Layer 9 of a small transformer language model trained on English Wikipedia (12 layers, counted from 0, width 128).
A neuron's activation on a vector x is GELU(weights . x + bias), where the dot is the dot product.
The model reads these tokens: " which" " he" " regard" "ed" " as" " origin" "ating" " from" " the" " E" "oc" "ene" " period" "." " However" ","

The vector x that enters this layer's MLP at each token. A number n stands for (n - 500) times 0.014.
0 " which": 597 496 450 586 527 481 454 497 587 579 638 490 568 647 381 515 507 413 628 566 504 491 448 472 375 464 493 542 652 606 466 533 593 443 499 519 419 453 457 585 379 483 414 460 617 528 403 576 415 471 490 543 409 454 491 466 525 507 438 631 503 484 494 505 508 532 491 670 463 100 490 392 501 409 431 593 575 652 608 434 648 442 522 416 564 583 579 480 446 529 512 480 626 482 576 457 558 413 439 490 506 580 580 488 631 541 433 511 515 442 426 390 460 511 499 350 515 504 521 485 349 529 562 506 437 491 343 395
1 " he": 485 592 600 551 609 591 560 544 471 529 701 551 506 548 365 500 498 562 559 634 524 521 403 580 435 511 556 512 558 443 363 480 610 432 423 430 479 469 550 644 530 496 516 462 538 411 553 510 439 395 448 503 413 398 347 537 501 605 426 553 637 658 420 559 544 602 528 545 572 237 597 442 412 472 348 472 553 547 512 409 506 480 471 444 576 583 488 355 421 483 655 481 694 482 549 220 340 502 367 519 571 352 567 458 706 478 517 490 592 571 416 470 514 593 514 341 390 511 562 411 563 413 474 604 451 473 441 328
2 " regard": 541 630 471 529 729 299 541 448 383 509 506 573 582 589 490 500 525 514 532 519 434 442 343 475 354 588 465 679 463 570 464 653 525 443 454 411 443 382 476 567 573 571 469 485 714 450 482 444 506 441 613 463 500 572 442 600 467 475 457 609 483 645 563 446 429 628 437 533 512 220 493 618 465 580 336 596 407 602 531 424 418 430 383 342 643 640 538 440 366 528 563 491 659 462 618 347 365 473 331 507 537 539 477 456 694 472 561 450 657 395 501 591 397 520 614 480 512 453 591 471 537 573 409 474 365 561 393 357
3 "ed": 573 629 498 481 700 373 504 391 377 474 550 634 559 565 370 567 519 498 481 590 502 432 523 585 445 525 538 549 524 448 565 515 513 478 376 422 429 390 504 718 504 555 515 464 631 437 483 403 466 493 547 577 516 561 296 588 543 472 540 520 457 609 412 416 472 608 520 606 465 228 540 584 557 445 523 536 353 563 543 459 444 412 395 434 599 686 582 532 388 516 548 494 632 396 516 158 349 464 508 554 522 461 544 399 569 326 522 509 575 460 619 572 469 583 521 409 498 479 553 498 596 558 434 503 360 583 496 535
4 " as": 566 522 528 520 589 568 431 357 402 498 598 589 517 536 382 553 431 475 563 649 508 550 559 575 458 499 549 590 434 411 546 600 546 570 478 460 391 459 569 702 395 464 479 440 679 562 507 495 470 473 558 670 525 553 478 576 563 577 482 499 503 625 403 515 573 493 524 433 479 187 548 504 506 516 419 599 326 439 446 512 555 477 433 365 467 542 542 412 401 590 515 519 599 366 443 167 330 530 479 514 496 545 559 355 511 378 607 467 545 555 675 426 428 562 466 478 537 569 525 483 580 526 449 483 385 619 480 472
5 " origin": 538 461 590 463 681 512 465 587 585 485 663 524 562 477 533 479 606 445 503 565 557 685 492 618 479 621 474 657 524 482 413 402 567 416 593 482 291 337 607 632 521 568 566 470 678 663 411 329 456 531 464 519 367 474 368 551 512 558 444 489 441 723 370 420 539 483 425 444 464 115 522 496 402 470 377 533 454 620 591 489 456 510 439 566 328 535 551 524 456 553 617 411 590 454 471 417 612 377 396 491 507 520 484 361 632 377 567 352 578 536 528 530 407 512 515 466 404 561 589 409 639 482 334 587 489 460 509 414
6 "ating": 602 652 476 440 666 350 445 466 500 424 590 487 577 498 468 588 655 534 566 485 589 494 580 589 421 556 597 517 551 363 510 410 489 510 444 404 299 436 453 682 524 485 607 474 573 512 426 334 452 481 457 543 443 547 449 550 553 478 450 536 504 540 340 450 541 520 535 535 403 121 525 535 526 435 502 538 432 539 562 472 552 474 471 563 422 609 573 506 472 455 513 422 580 474 441 207 482 428 433 563 480 568 532 459 659 388 481 485 670 510 698 592 471 580 598 455 421 468 597 498 585 483 472 576 349 461 558 558
7 " from": 556 579 473 530 527 444 463 457 463 450 596 566 573 482 514 531 590 520 652 595 451 475 568 495 432 498 575 503 608 392 517 494 526 517 539 491 402 463 521 657 407 476 533 475 574 472 399 443 462 537 476 626 431 506 502 562 540 612 512 502 581 572 389 427 538 525 603 517 481 129 513 503 399 461 410 502 469 522 525 533 600 437 490 520 458 554 598 470 488 476 526 426 547 423 483 102 426 526 544 527 540 512 554 419 637 459 519 497 536 526 644 496 516 602 597 400 392 433 540 458 481 473 474 395 476 544 538 536
8 " the": 582 528 661 459 493 454 500 584 506 457 655 539 569 523 454 470 529 519 625 583 468 456 576 665 553 449 597 541 602 458 482 529 572 474 473 477 454 476 613 577 479 537 580 494 564 522 467 446 531 437 500 496 412 522 442 547 505 535 499 487 553 590 429 503 492 493 551 543 548 97 510 572 456 454 357 489 505 442 582 532 505 472 501 548 427 492 567 470 477 434 453 433 511 470 550 92 467 420 448 555 541 580 548 465 525 475 515 439 499 543 576 462 557 503 561 440 421 517 549 586 469 481 460 437 415 496 485 358
9 " E": 479 394 688 538 596 457 346 475 440 571 605 431 584 523 385 352 510 549 575 637 567 462 612 563 462 502 495 524 626 498 326 477 540 465 610 451 460 494 650 522 438 267 664 604 496 523 461 387 456 458 450 493 307 445 429 404 551 620 538 486 404 596 481 476 473 552 590 410 587 342 546 548 462 466 309 495 387 610 629 434 510 481 744 404 218 438 546 406 599 283 595 494 685 499 651 354 532 451 371 422 448 579 740 630 657 463 510 403 657 638 601 411 495 470 654 371 487 511 491 498 598 466 456 479 526 404 466 393
10 "oc": 584 446 472 569 603 560 458 613 436 526 597 451 696 427 329 514 398 549 583 479 549 465 682 426 472 469 317 441 575 449 477 404 483 401 435 403 509 625 462 730 391 517 544 395 569 530 422 419 463 351 628 466 396 549 408 547 532 537 511 586 472 452 514 345 484 464 563 430 467 373 486 670 479 456 318 391 266 510 592 545 318 449 610 495 269 635 536 563 659 521 522 332 475 437 629 514 596 441 327 543 573 495 672 493 562 487 494 343 982 580 521 392 536 473 621 572 509 569 586 539 679 480 550 393 359 479 537 293
11 "ene": 562 533 520 513 625 518 412 621 569 531 675 646 645 399 420 386 546 495 615 539 510 431 616 593 395 536 383 558 618 459 432 411 499 370 411 305 531 510 456 420 462 562 607 502 730 563 470 476 621 532 572 637 390 370 342 503 529 479 369 521 487 525 374 481 364 549 535 404 474 249 480 498 562 444 323 422 314 462 573 459 467 553 593 571 119 671 550 537 577 376 558 603 468 321 495 509 516 359 378 508 584 652 626 596 528 484 520 353 754 458 530 476 491 582 623 513 492 566 581 406 597 437 615 386 436 493 497 347
12 " period": 572 534 504 455 694 400 596 552 586 367 634 609 591 513 489 363 503 393 574 632 605 441 402 619 549 514 488 513 509 363 459 445 553 345 483 577 478 443 452 632 377 532 645 447 717 499 406 466 481 530 538 603 500 508 522 557 490 470 532 608 586 653 326 507 486 622 551 402 495 209 566 434 543 444 351 457 389 572 635 331 404 390 546 485 238 479 552 533 540 401 602 412 614 564 590 412 609 440 504 582 551 401 676 466 629 433 581 324 561 601 395 443 447 541 615 417 428 429 523 507 582 556 481 545 354 401 424 331
13 ".": 660 578 470 465 540 448 489 490 452 374 742 581 606 440 462 517 430 491 653 584 460 456 455 413 455 460 616 594 573 552 519 564 612 446 511 566 407 431 462 649 348 429 486 531 474 522 417 561 444 516 494 542 455 534 366 510 527 635 442 570 690 624 663 588 456 586 472 488 341 264 546 460 467 494 461 427 374 549 558 335 524 424 634 492 515 500 493 481 437 481 567 454 638 436 542 239 416 401 479 509 559 592 588 418 571 495 630 412 502 373 570 412 515 517 507 388 444 485 520 537 535 431 502 567 395 437 409 555
14 " However": 574 655 506 568 599 308 548 416 480 397 672 508 521 435 594 584 498 557 577 696 490 577 413 418 432 506 593 624 532 575 445 428 600 487 394 559 413 429 497 556 573 393 581 418 622 378 425 575 381 546 485 568 558 479 334 594 494 464 470 574 620 547 396 533 497 492 598 421 433 250 491 477 477 559 576 538 464 508 492 501 348 412 494 622 507 579 587 470 382 541 514 433 597 542 487 216 348 500 432 518 528 456 519 446 658 393 586 405 524 391 632 442 554 580 546 445 452 482 628 562 533 529 401 585 519 501 332 367
15 ",": 552 595 465 537 607 477 484 417 385 422 676 526 526 505 489 528 437 507 539 636 476 463 536 450 418 494 611 576 532 515 544 485 603 529 455 554 410 521 525 597 432 369 506 475 608 377 510 582 473 468 464 563 601 565 318 604 557 526 466 520 637 494 481 529 540 588 496 443 484 149 484 469 536 549 512 554 462 528 566 457 448 384 516 577 453 532 536 492 442 464 541 498 569 507 449 126 407 505 509 502 485 536 532 433 602 421 539 387 462 457 626 477 581 493 481 511 480 459 576 526 556 493 466 600 448 491 418 495

Each question shows the input weights of one neuron of the MLP. A number n stands for (n - 500) times 0.00088.

n219 (bias -0.241): 583 503 488 456 509 452 512 488 551 447 542 545 354 641 638 546 411 593 453 317 423 360 577 408 637 393 588 751 651 575 600 420 636 580 355 500 326 308 491 578 561 543 311 497 299 637 390 556 451 467 369 447 598 503 466 589 459 539 588 600 721 445 487 593 624 448 561 750 610 553 527 320 488 566 298 461 661 584 657 460 422 546 395 600 442 635 541 471 436 614 464 476 540 380 615 638 446 410 485 476 438 587 458 452 578 533 569 518 434 347 613 488 535 613 527 327 551 485 320 593 426 541 469 479 274 551 497 427
It fires most on token 0 " which"

n321 (bias -0.284): 338 552 511 544 394 305 544 526 415 349 504 563 587 386 628 357 549 559 378 649 412 485 467 244 575 584 567 354 474 533 348 645 482 313 473 789 496 549 542 312 485 481 445 424 472 632 461 496 594 540 629 408 479 463 655 573 674 545 586 531 366 676 477 418 409 459 332 638 587 703 315 568 632 626 357 403 434 577 702 265 470 485 255 302 579 556 529 649 387 552 358 433 635 666 705 616 531 314 462 558 346 54 633 518 475 563 606 638 507 586 423 477 372 789 307 404 586 536 408 656 386 551 291 529 526 571 467 594
On which token does it fire most, and how strongly? 2 " regard", at about 1.1

n15 (bias -0.158): 497 459 606 403 544 729 573 494 389 634 342 603 722 385 529 558 474 538 488 613 491 591 434 482 412 585 426 403 384 432 578 670 431 418 474 497 586 753 536 500 565 520 526 418 353 799 519 513 549 529 410 487 297 615 586 636 553 465 442 410 535 453 345 471 365 387 506 434 409 646 404 464 333 465 519 239 538 478 403 585 471 503 416 381 742 538 534 330 598 650 437 398 503 372 558 366 342 513 653 509 437 543 452 427 491 274 564 271 543 438 541 507 482 490 144 478 532 406 510 410 598 509 658 617 494 439 402 419
It fires most on token 4 " as"

n53 (bias -0.310): 527 553 325 340 313 530 579 613 632 393 785 496 493 477 593 488 589 764 364 686 627 531 493 373 465 571 527 492 607 454 478 627 268 403 232 447 579 458 295 482 500 743 572 709 507 557 606 630 400 631 493 429 533 439 384 436 407 450 638 547 511 533 476 473 269 496 380 474 454 260 436 550 515 835 699 363 545 417 462 775 360 435 301 359 449 477 526 712 573 534 451 398 427 465 569 540 631 546 542 140 372 522 606 635 482 436 547 710 587 465 380 457 297 515 422 764 435 601 451 587 571 570 796 272 744 546 571 557
It fires most on token 11 "ene"

n45 (bias -0.305): 464 368 461 268 688 342 281 566 542 708 400 539 515 603 551 575 291 604 500 485 381 480 423 440 303 397 461 614 609 441 614 466 508 362 516 585 341 528 528 478 183 572 550 397 348 623 500 530 445 473 342 515 668 356 682 388 534 277 719 512 420 700 659 694 416 516 451 401 567 613 438 713 594 438 308 648 492 492 531 671 667 358 504 449 621 387 424 443 693 477 332 574 537 512 660 439 512 410 291 523 719 212 244 788 814 361 530 500 582 480 727 688 656 354 611 616 484 683 519 410 581 640 492 435 605 289 373 482
On which three tokens does it fire most, strongest first? 9 " E", 2 " regard", 10 "oc"

n34 (bias -0.281): 529 572 594 561 379 419 472 484 294 640 325 415 540 330 583 462 765 581 399 318 506 306 624 590 643 370 260 494 431 610 638 531 454 398 574 481 431 227 423 551 519 432 610 448 368 640 543 399 465 432 494 531 500 569 527 503 571 614 674 523 549 488 652 629 580 541 397 512 542 347 500 459 512 654 742 585 245 516 522 478 597 595 430 465 430 519 500 420 481 456 478 378 506 750 386 536 454 626 462 611 640 421 484 534 412 413 446 576 512 449 506 429 458 634 534 534 607 481 475 531 761 635 223 568 557 462 497 423
On which token does it fire most, and how strongly? 6 "ating", at about 0.64

n191 (bias -0.259): 565 539 407 472 539 627 637 298 528 403 450 511 552 725 315 493 428 812 569 573 430 547 447 439 424 349 471 496 629 421 605 406 847 289 423 472 479 406 351 435 260 500 500 608 520 557 528 465 522 401 697 430 503 372 629 458 497 604 568 811 503 683 504 397 426 410 322 604 329 559 603 290 579 479 528 361 606 521 378 438 610 569 438 565 396 504 563 723 507 376 398 333 541 318 546 578 504 682 486 594 574 401 493 493 723 323 364 457 357 345 518 460 725 417 514 549 317 650 468 307 468 618 745 532 532 375 595 627
On which token does it fire most, and how strongly? 0 " which", at about 1.9

n51 (bias -0.187): 478 619 540 281 657 454 452 515 388 429 464 567 458 438 640 807 631 491 479 509 482 246 455 479 621 280 648 445 466 451 674 536 271 491 594 628 369 463 469 620 445 367 503 527 477 512 358 488 354 406 547 506 538 445 471 476 509 454 352 570 563 509 548 482 419 346 441 488 640 475 604 578 497 475 548 528 530 570 543 450 515 463 509 463 453 387 659 593 488 598 304 607 646 656 703 577 384 531 472 554 224 394 677 527 376 433 605 469 506 342 470 535 503 674 395 549 315 437 393 411 591 637 362 597 540 512 576 454
It fires most on token 3 "ed"

n381 (bias -0.298): 597 473 480 643 520 554 554 537 621 507 383 633 526 361 410 717 590 361 586 350 806 424 362 594 590 206 592 336 220 288 636 643 590 429 563 598 470 603 497 445 503 535 626 624 623 591 516 430 417 833 507 429 555 398 643 446 550 507 456 465 500 592 429 401 433 575 291 324 483 278 520 576 461 299 476 633 490 473 747 323 503 455 556 534 546 473 437 423 490 554 443 612 591 420 541 699 414 517 559 413 530 552 500 366 457 287 439 476 396 455 497 679 533 434 460 649 418 316 561 418 665 447 472 557 394 442 715 449
On which token does it fire most, and how strongly? 12 " period", at about 2.6

n338 (bias -0.212): 516 412 402 540 691 560 321 497 683 531 446 427 574 406 539 355 613 500 632 413 343 532 560 612 613 463 564 372 185 293 447 516 512 252 630 484 680 587 464 464 465 307 598 600 564 642 390 376 712 384 454 434 524 421 424 481 444 561 586 536 612 611 384 646 572 465 540 658 458 677 557 442 402 440 497 494 428 346 663 555 427 455 429 519 583 386 376 662 696 405 391 579 536 510 436 367 357 611 510 547 494 488 557 578 369 572 642 535 294 529 516 725 433 564 559 528 577 643 604 443 647 389 497 616 449 551 556 423
On which three tokens does it fire most, strongest first? 12 " period", 11 "ene", 9 " E"

n72 (bias -0.146): 459 438 478 451 405 339 457 606 438 479 543 459 433 401 598 611 449 478 503 595 380 547 306 485 547 426 356 591 513 625 653 335 374 451 468 550 637 544 363 405 535 545 531 433 405 633 597 363 551 423 340 411 587 566 565 583 549 525 478 588 390 494 546 344 264 450 476 643 621 490 711 662 626 506 451 494 522 345 421 468 596 620 618 494 440 597 521 546 430 438 531 491 366 529 528 474 251 306 392 494 522 584 581 691 503 593 574 324 560 272 515 339 658 658 402 515 425 442 360 400 420 676 417 368 506 817 549 439
It fires most on token 11 "ene"

n248 (bias -0.212): 437 401 600 534 500 438 405 493 633 574 367 583 580 662 412 329 364 281 507 615 442 657 531 516 406 503 365 278 593 476 497 544 619 306 398 510 527 657 549 405 393 521 624 632 582 640 643 564 503 459 533 167 639 517 611 575 557 465 625 507 362 427 554 242 595 448 662 403 346 738 647 266 556 552 544 535 572 336 486 412 335 472 493 386 370 572 379 503 500 473 449 654 490 286 624 478 395 472 455 476 449 391 428 531 387 749 307 424 559 322 578 429 737 500 365 404 714 615 579 466 330 399 468 446 469 427 691 552
On which two tokens does it fire most, strongest first? 10 "oc", 11 "ene"

n220 (bias -0.214): 722 583 651 654 394 380 646 427 733 526 777 577 546 616 630 452 439 350 568 392 351 483 417 372 500 500 540 510 456 278 579 562 467 533 452 467 353 473 336 442 574 469 691 401 586 640 393 510 459 560 620 311 474 416 468 490 605 443 318 643 618 633 412 527 694 632 374 313 445 382 507 585 490 524 566 725 656 317 510 534 547 463 467 547 536 517 579 484 612 507 305 787 272 507 510 332 595 618 503 589 331 329 312 447 484 477 468 625 458 289 387 569 587 415 487 673 507 352 507 483 560 533 541 493 429 493 347 576
It fires most on token 14 " However"

n13 (bias -0.104): 545 503 565 329 593 594 561 662 459 486 576 651 460 479 545 491 512 574 480 442 617 374 520 446 323 558 521 643 494 533 599 558 308 368 464 456 506 521 391 466 595 436 597 413 435 344 403 390 485 503 503 395 588 781 556 497 410 527 694 478 555 580 382 577 549 551 489 329 509 497 347 362 648 598 395 500 529 650 563 521 530 332 540 369 532 382 439 526 656 597 535 553 291 252 568 447 509 506 389 567 576 583 512 681 429 597 694 569 421 341 559 479 548 467 477 576 545 535 521 275 518 488 348 316 405 601 602 469
On which two tokens does it fire most, strongest first? 2 " regard", 11 "ene"

n420 (bias -0.239): 690 324 355 585 524 424 473 631 596 678 659 427 409 726 697 486 511 672 362 459 357 598 380 483 423 309 486 455 479 413 371 636 582 356 387 428 300 465 253 543 361 404 472 592 586 620 483 439 482 456 647 315 600 597 444 589 524 552 625 385 517 473 482 490 503 552 493 493 722 564 466 219 487 427 661 583 596 198 608 479 555 335 564 538 500 669 510 351 402 338 313 476 378 465 597 580 663 483 440 500 681 580 424 432 746 524 586 538 401 342 301 468 467 542 473 517 510 585 589 600 469 480 220 411 535 403 462 730
It fires most on token 0 " which"

n314 (bias -0.208): 439 698 298 640 494 559 465 609 559 529 366 447 500 473 603 618 545 654 523 445 450 566 380 654 388 497 518 389 700 419 552 517 494 615 467 666 533 440 409 523 563 337 461 579 656 482 601 637 578 685 373 670 477 319 472 329 477 557 488 633 436 388 697 467 459 521 497 427 561 497 447 563 489 592 694 476 491 447 305 461 556 416 590 542 445 684 372 622 563 444 471 438 432 445 381 310 509 575 521 451 744 652 559 556 340 656 574 515 472 485 406 531 443 476 576 391 655 296 462 476 576 512 610 582 422 473 538 520
On which token does it fire most, and how strongly? 11 "ene", at about 0.43

n196 (bias -0.149): 412 389 698 533 518 565 604 537 500 491 527 611 225 525 550 321 563 694 344 327 573 478 577 417 516 552 413 484 466 516 464 533 610 482 611 525 583 694 449 491 413 439 435 540 506 438 662 636 635 433 353 313 390 528 438 558 491 453 721 374 454 524 409 354 442 431 554 503 367 385 534 500 479 506 469 715 340 482 569 370 556 553 401 590 512 441 403 300 459 623 442 509 459 680 525 383 234 584 601 512 411 551 389 567 664 374 568 559 281 453 497 644 414 685 357 460 609 619 534 457 555 464 329 521 370 363 423 488
It fires most on token 1 " he"

n169 (bias -0.243): 504 514 621 595 647 424 363 555 479 574 441 721 406 461 591 595 563 428 604 659 442 601 411 368 584 497 698 413 479 660 412 500 537 626 422 421 534 710 648 543 549 443 607 548 338 545 490 368 150 565 490 507 772 801 500 579 368 427 458 403 266 379 431 303 660 427 490 564 585 514 614 577 580 479 616 733 408 229 420 670 638 311 433 594 580 403 409 568 367 500 568 466 394 486 615 395 551 434 644 422 404 437 621 459 443 325 615 333 318 405 479 440 603 696 429 390 531 551 376 337 401 631 557 473 552 490 514 545
It fires most on token 14 " However"

n183 (bias -0.433): 659 578 403 391 371 467 419 481 367 547 548 500 496 511 462 670 447 456 666 22 515 364 669 418 394 445 556 545 552 395 580 540 320 563 542 478 478 511 454 614 556 696 667 555 368 345 622 609 500 430 262 474 518 623 422 614 431 500 530 597 329 504 465 548 368 466 647 365 534 581 203 458 532 414 548 470 386 726 534 603 671 319 290 564 565 567 886 653 424 578 518 463 375 318 440 695 492 605 632 544 389 450 493 437 658 374 628 590 610 455 253 523 600 696 215 456 504 588 767 511 588 449 359 515 522 605 655 507
On which token does it fire most, and how strongly? 3 "ed", at about 1.1

n195 (bias -0.133): 583 510 642 490 637 487 594 487 453 434 736 510 342 510 521 493 311 338 438 543 513 558 413 506 421 547 456 411 381 459 467 696 597 450 476 564 204 555 507 406 565 451 365 467 620 507 451 543 651 463 349 383 708 588 329 430 440 303 691 402 311 539 457 558 507 459 549 517 531 322 375 572 539 564 483 619 611 524 439 711 476 740 562 653 418 432 523 364 617 359 237 520 474 355 211 550 574 626 462 368 393 526 510 520 367 621 336 459 329 442 741 462 642 373 566 537 639 593 412 293 594 609 673 507 385 575 510 373
On which token does it fire most, and how strongly? 15 ",", at about 1.5

n11 (bias -0.218): 624 528 621 552 444 514 320 415 652 628 328 339 309 482 500 482 344 294 479 524 514 558 465 435 366 293 557 385 568 539 521 482 292 578 789 561 617 724 376 589 514 566 735 644 473 479 590 559 558 475 396 412 438 596 282 549 476 536 356 437 643 358 369 593 700 518 328 465 547 559 539 301 507 260 214 554 475 387 633 653 422 460 247 540 431 539 748 570 446 568 416 682 596 635 475 358 470 457 460 217 433 311 557 518 424 546 412 547 490 620 397 651 678 670 479 369 306 553 528 550 574 437 573 486 357 575 493 607
On which two tokens does it fire most, strongest first? 1 " he", 15 ","

n359 (bias -0.321): 577 667 474 439 416 324 438 412 555 503 475 418 622 416 644 577 567 542 347 465 429 606 325 566 550 335 351 480 299 457 587 371 516 669 365 657 379 507 463 418 761 612 343 452 396 418 544 603 527 380 560 727 450 503 556 357 458 599 493 459 580 354 400 497 565 579 519 372 523 473 376 360 617 480 532 563 572 507 685 651 654 606 439 454 716 464 603 445 383 552 603 697 462 574 582 644 548 213 437 339 428 608 562 308 453 383 381 603 669 420 520 578 569 550 655 376 289 471 467 319 403 692 547 503 507 487 513 411
It fires most on token 0 " which"

n438 (bias -0.100): 494 459 678 292 609 377 647 541 566 515 615 589 735 633 526 471 461 554 432 317 412 583 475 369 677 341 790 474 478 529 556 596 591 450 711 557 579 413 422 324 427 634 566 553 627 705 475 423 628 503 558 597 330 452 403 327 444 398 519 477 494 239 337 490 525 356 515 574 555 484 588 416 687 478 500 417 390 377 647 597 465 702 497 484 356 418 630 519 429 513 531 323 467 477 525 404 500 665 642 388 585 369 481 487 598 415 467 449 500 342 443 438 409 619 572 462 385 509 386 716 559 515 406 491 516 535 450 562
On which two tokens does it fire most, strongest first? 12 " period", 8 " the"

n278 (bias -0.266): 603 497 566 365 574 536 610 275 558 398 577 399 621 630 463 377 497 539 370 606 484 533 545 415 493 651 398 414 631 513 478 529 368 574 540 592 448 430 433 475 530 378 314 545 622 419 380 510 699 458 481 539 704 487 394 432 615 365 296 439 667 402 531 677 635 375 594 478 423 514 454 274 645 750 532 431 614 718 391 487 490 550 376 615 646 343 570 651 380 467 281 621 541 664 342 414 414 645 440 574 374 443 366 370 361 633 403 467 431 623 614 379 578 556 506 552 721 561 542 690 633 564 570 477 441 500 626 442
On which three tokens does it fire most, strongest first? 15 ",", 14 " However", 4 " as"

n293 (bias -0.237): 379 475 634 603 484 411 557 475 586 345 514 487 559 435 464 510 549 379 441 472 440 335 449 356 422 494 625 552 680 417 660 331 554 462 592 570 427 691 445 390 519 665 529 227 576 414 512 462 604 554 379 680 488 564 689 582 732 596 616 636 425 503 487 510 692 542 540 666 432 464 599 539 577 590 544 609 405 525 477 369 506 643 484 365 547 379 625 444 685 490 541 580 454 650 307 600 292 616 617 653 373 445 542 465 506 398 549 555 460 653 510 645 341 549 635 583 291 418 627 689 310 466 611 472 510 513 566 677
On which token does it fire most, and how strongly? 7 " from", at about 1.2

n291 (bias -0.199): 497 352 652 282 615 654 276 597 461 519 438 675 554 543 437 395 566 497 469 506 593 382 465 444 585 427 675 445 539 445 516 589 564 468 275 587 551 536 553 417 435 577 368 395 423 458 406 595 395 490 688 471 453 558 518 218 532 471 314 473 395 707 354 461 538 598 525 557 477 467 445 441 381 659 526 442 478 416 647 526 632 602 434 513 697 597 494 392 730 468 338 300 466 606 429 740 659 643 543 582 670 528 439 417 478 616 518 757 719 671 519 530 618 618 449 449 493 440 410 571 685 478 540 404 455 441 561 412
It fires most on token 10 "oc"

n434 (bias -0.152): 507 329 490 526 516 415 595 595 624 625 447 635 625 264 527 376 674 612 478 555 288 460 327 351 423 256 401 340 709 576 523 464 458 644 595 437 723 577 372 405 477 364 602 610 396 608 637 497 467 487 679 549 608 454 594 627 587 523 656 586 490 478 510 371 536 413 468 487 564 370 615 681 475 586 386 546 585 369 573 581 510 637 574 537 497 454 374 348 493 523 347 385 418 476 603 272 625 235 500 461 556 322 477 595 481 431 550 676 481 547 199 486 449 544 523 500 420 442 484 602 536 535 422 380 599 394 252 590
It fires most on token 8 " the"

n270 (bias -0.279): 493 541 431 325 483 706 544 510 514 510 515 348 362 679 395 381 241 198 423 615 432 500 585 692 570 510 389 587 548 573 625 514 493 571 736 445 479 538 672 645 382 496 596 405 339 531 493 449 528 769 427 272 569 438 622 326 342 448 566 307 517 433 381 617 463 573 427 483 384 539 404 584 437 362 667 386 480 517 472 549 476 493 450 472 640 283 524 588 374 579 710 555 592 451 663 453 735 559 500 375 473 570 362 592 643 579 552 399 385 423 319 649 559 507 751 411 538 564 548 486 548 235 401 619 662 434 578 587
It fires most on token 5 " origin"

n170 (bias -0.213): 382 568 569 429 536 378 375 446 278 454 597 561 528 666 217 643 621 345 444 532 568 646 450 559 449 397 525 304 286 384 525 589 578 639 567 504 565 379 607 566 478 474 410 457 334 339 493 391 412 446 437 728 590 471 655 561 518 642 435 462 401 532 364 392 614 547 476 673 489 679 489 559 503 630 532 373 325 561 380 592 558 416 437 518 594 403 715 369 368 522 578 597 424 504 478 360 845 482 559 348 200 580 630 436 288 557 538 464 369 357 310 500 497 438 472 729 569 220 313 522 468 627 533 821 703 478 618 388
On which token does it fire most, and how strongly? 4 " as", at about 0.49

n361 (bias -0.221): 692 440 574 480 440 607 493 453 460 579 655 769 388 424 486 671 373 430 608 520 716 585 377 523 394 497 493 425 470 426 536 731 510 543 524 399 755 657 387 548 459 267 611 364 658 430 480 457 558 543 542 593 636 507 702 653 411 663 347 644 612 467 383 561 526 551 565 461 521 444 668 503 598 419 537 368 607 627 602 472 527 497 526 476 768 517 414 424 432 483 527 416 371 538 517 479 433 578 589 312 377 338 561 433 390 366 474 388 551 527 463 791 555 408 483 640 439 388 450 365 763 658 631 769 541 395 643 459
It fires most on token 1 " he"

n312 (bias -0.207): 528 653 408 386 507 782 524 486 483 646 581 497 500 140 392 600 562 510 364 510 362 528 591 484 434 517 593 648 562 613 473 574 594 534 696 486 582 659 650 510 452 422 674 567 539 507 553 553 490 277 523 595 536 698 568 490 426 400 424 507 520 261 407 442 248 655 678 537 577 450 432 406 596 545 557 400 331 405 428 580 561 382 457 486 676 281 717 249 441 527 308 531 627 709 558 586 489 507 455 296 439 490 527 459 500 351 493 500 333 264 558 623 778 552 513 585 514 554 371 367 486 580 482 497 455 552 341 478
On which three tokens does it fire most, strongest first? 15 ",", 14 " However", 4 " as"

n180 (bias -0.295): 570 518 580 557 536 413 446 330 572 758 843 471 493 403 633 574 304 551 458 372 708 393 572 322 293 439 471 562 387 438 692 482 392 277 466 449 580 379 530 604 412 402 500 507 330 626 430 493 382 662 355 327 668 318 476 698 439 321 548 542 553 359 305 573 471 412 682 688 637 688 311 286 444 398 385 518 457 540 636 522 315 301 316 529 415 398 717 436 611 489 457 391 709 630 540 416 611 730 426 443 550 553 718 712 482 475 434 529 479 489 395 594 441 526 278 561 584 579 500 442 435 422 407 514 686 548 532 616
It fires most on token 14 " However"

n276 (bias -0.181): 484 472 466 387 509 695 491 420 590 560 470 407 355 525 582 648 279 509 569 591 629 509 583 712 607 702 544 500 525 765 533 610 601 426 420 661 627 418 735 429 547 673 587 662 411 586 353 549 532 592 509 528 515 394 550 321 628 472 487 335 524 539 441 348 479 343 554 603 582 506 457 509 461 512 571 475 423 475 525 335 466 383 418 497 491 429 433 277 532 531 570 615 533 602 431 451 441 441 304 272 568 557 425 417 452 389 473 638 497 563 293 436 643 241 509 401 375 369 361 500 617 585 596 518 525 594 485 523
On which token does it fire most, and how strongly? 9 " E", at about 0.17

n243 (bias -0.233): 576 507 343 364 445 422 404 653 441 518 556 545 540 500 359 367 298 552 362 651 504 542 637 399 458 456 575 432 462 684 665 415 334 563 320 392 519 716 443 364 534 589 560 511 582 693 446 727 595 393 500 526 752 455 482 652 361 534 579 718 493 398 677 627 585 681 504 500 649 550 250 234 731 436 270 331 340 362 455 404 646 352 569 383 638 463 361 294 211 631 423 302 385 473 662 426 402 534 588 724 663 543 365 381 651 652 550 428 350 196 478 458 550 527 599 396 560 585 452 560 474 540 627 518 451 349 533 644
On which two tokens does it fire most, strongest first? 13 ".", 15 ","

n412 (bias -0.182): 500 482 460 486 464 367 525 514 694 528 232 471 429 404 334 581 467 597 405 362 500 364 504 521 551 557 485 799 398 507 475 472 507 360 370 395 547 581 703 445 613 706 655 664 379 705 532 348 320 554 331 385 510 594 521 597 401 518 434 443 362 458 721 688 553 350 552 716 515 358 334 496 357 496 808 624 539 237 620 307 439 511 496 511 472 562 521 464 625 561 158 507 510 729 620 273 340 467 371 553 579 643 489 310 350 529 452 697 358 485 468 507 472 258 418 428 617 568 597 627 335 451 526 350 609 427 532 520
It fires most on token 8 " the"

n251 (bias -0.259): 517 640 556 369 329 558 416 519 720 446 566 321 605 393 533 454 473 532 332 372 593 411 439 550 513 516 411 691 588 497 558 394 616 529 373 520 516 576 686 332 431 544 406 401 329 406 775 433 338 594 415 619 362 542 472 665 688 362 543 629 644 693 414 552 378 414 396 522 520 581 575 424 402 471 423 572 526 351 700 620 731 477 446 572 576 549 691 350 328 477 593 552 556 483 516 493 534 598 537 510 552 475 396 342 465 403 429 631 391 646 358 577 566 540 494 422 277 378 711 484 481 560 520 535 405 717 552 411
On which token does it fire most, and how strongly? 1 " he", at about 1.7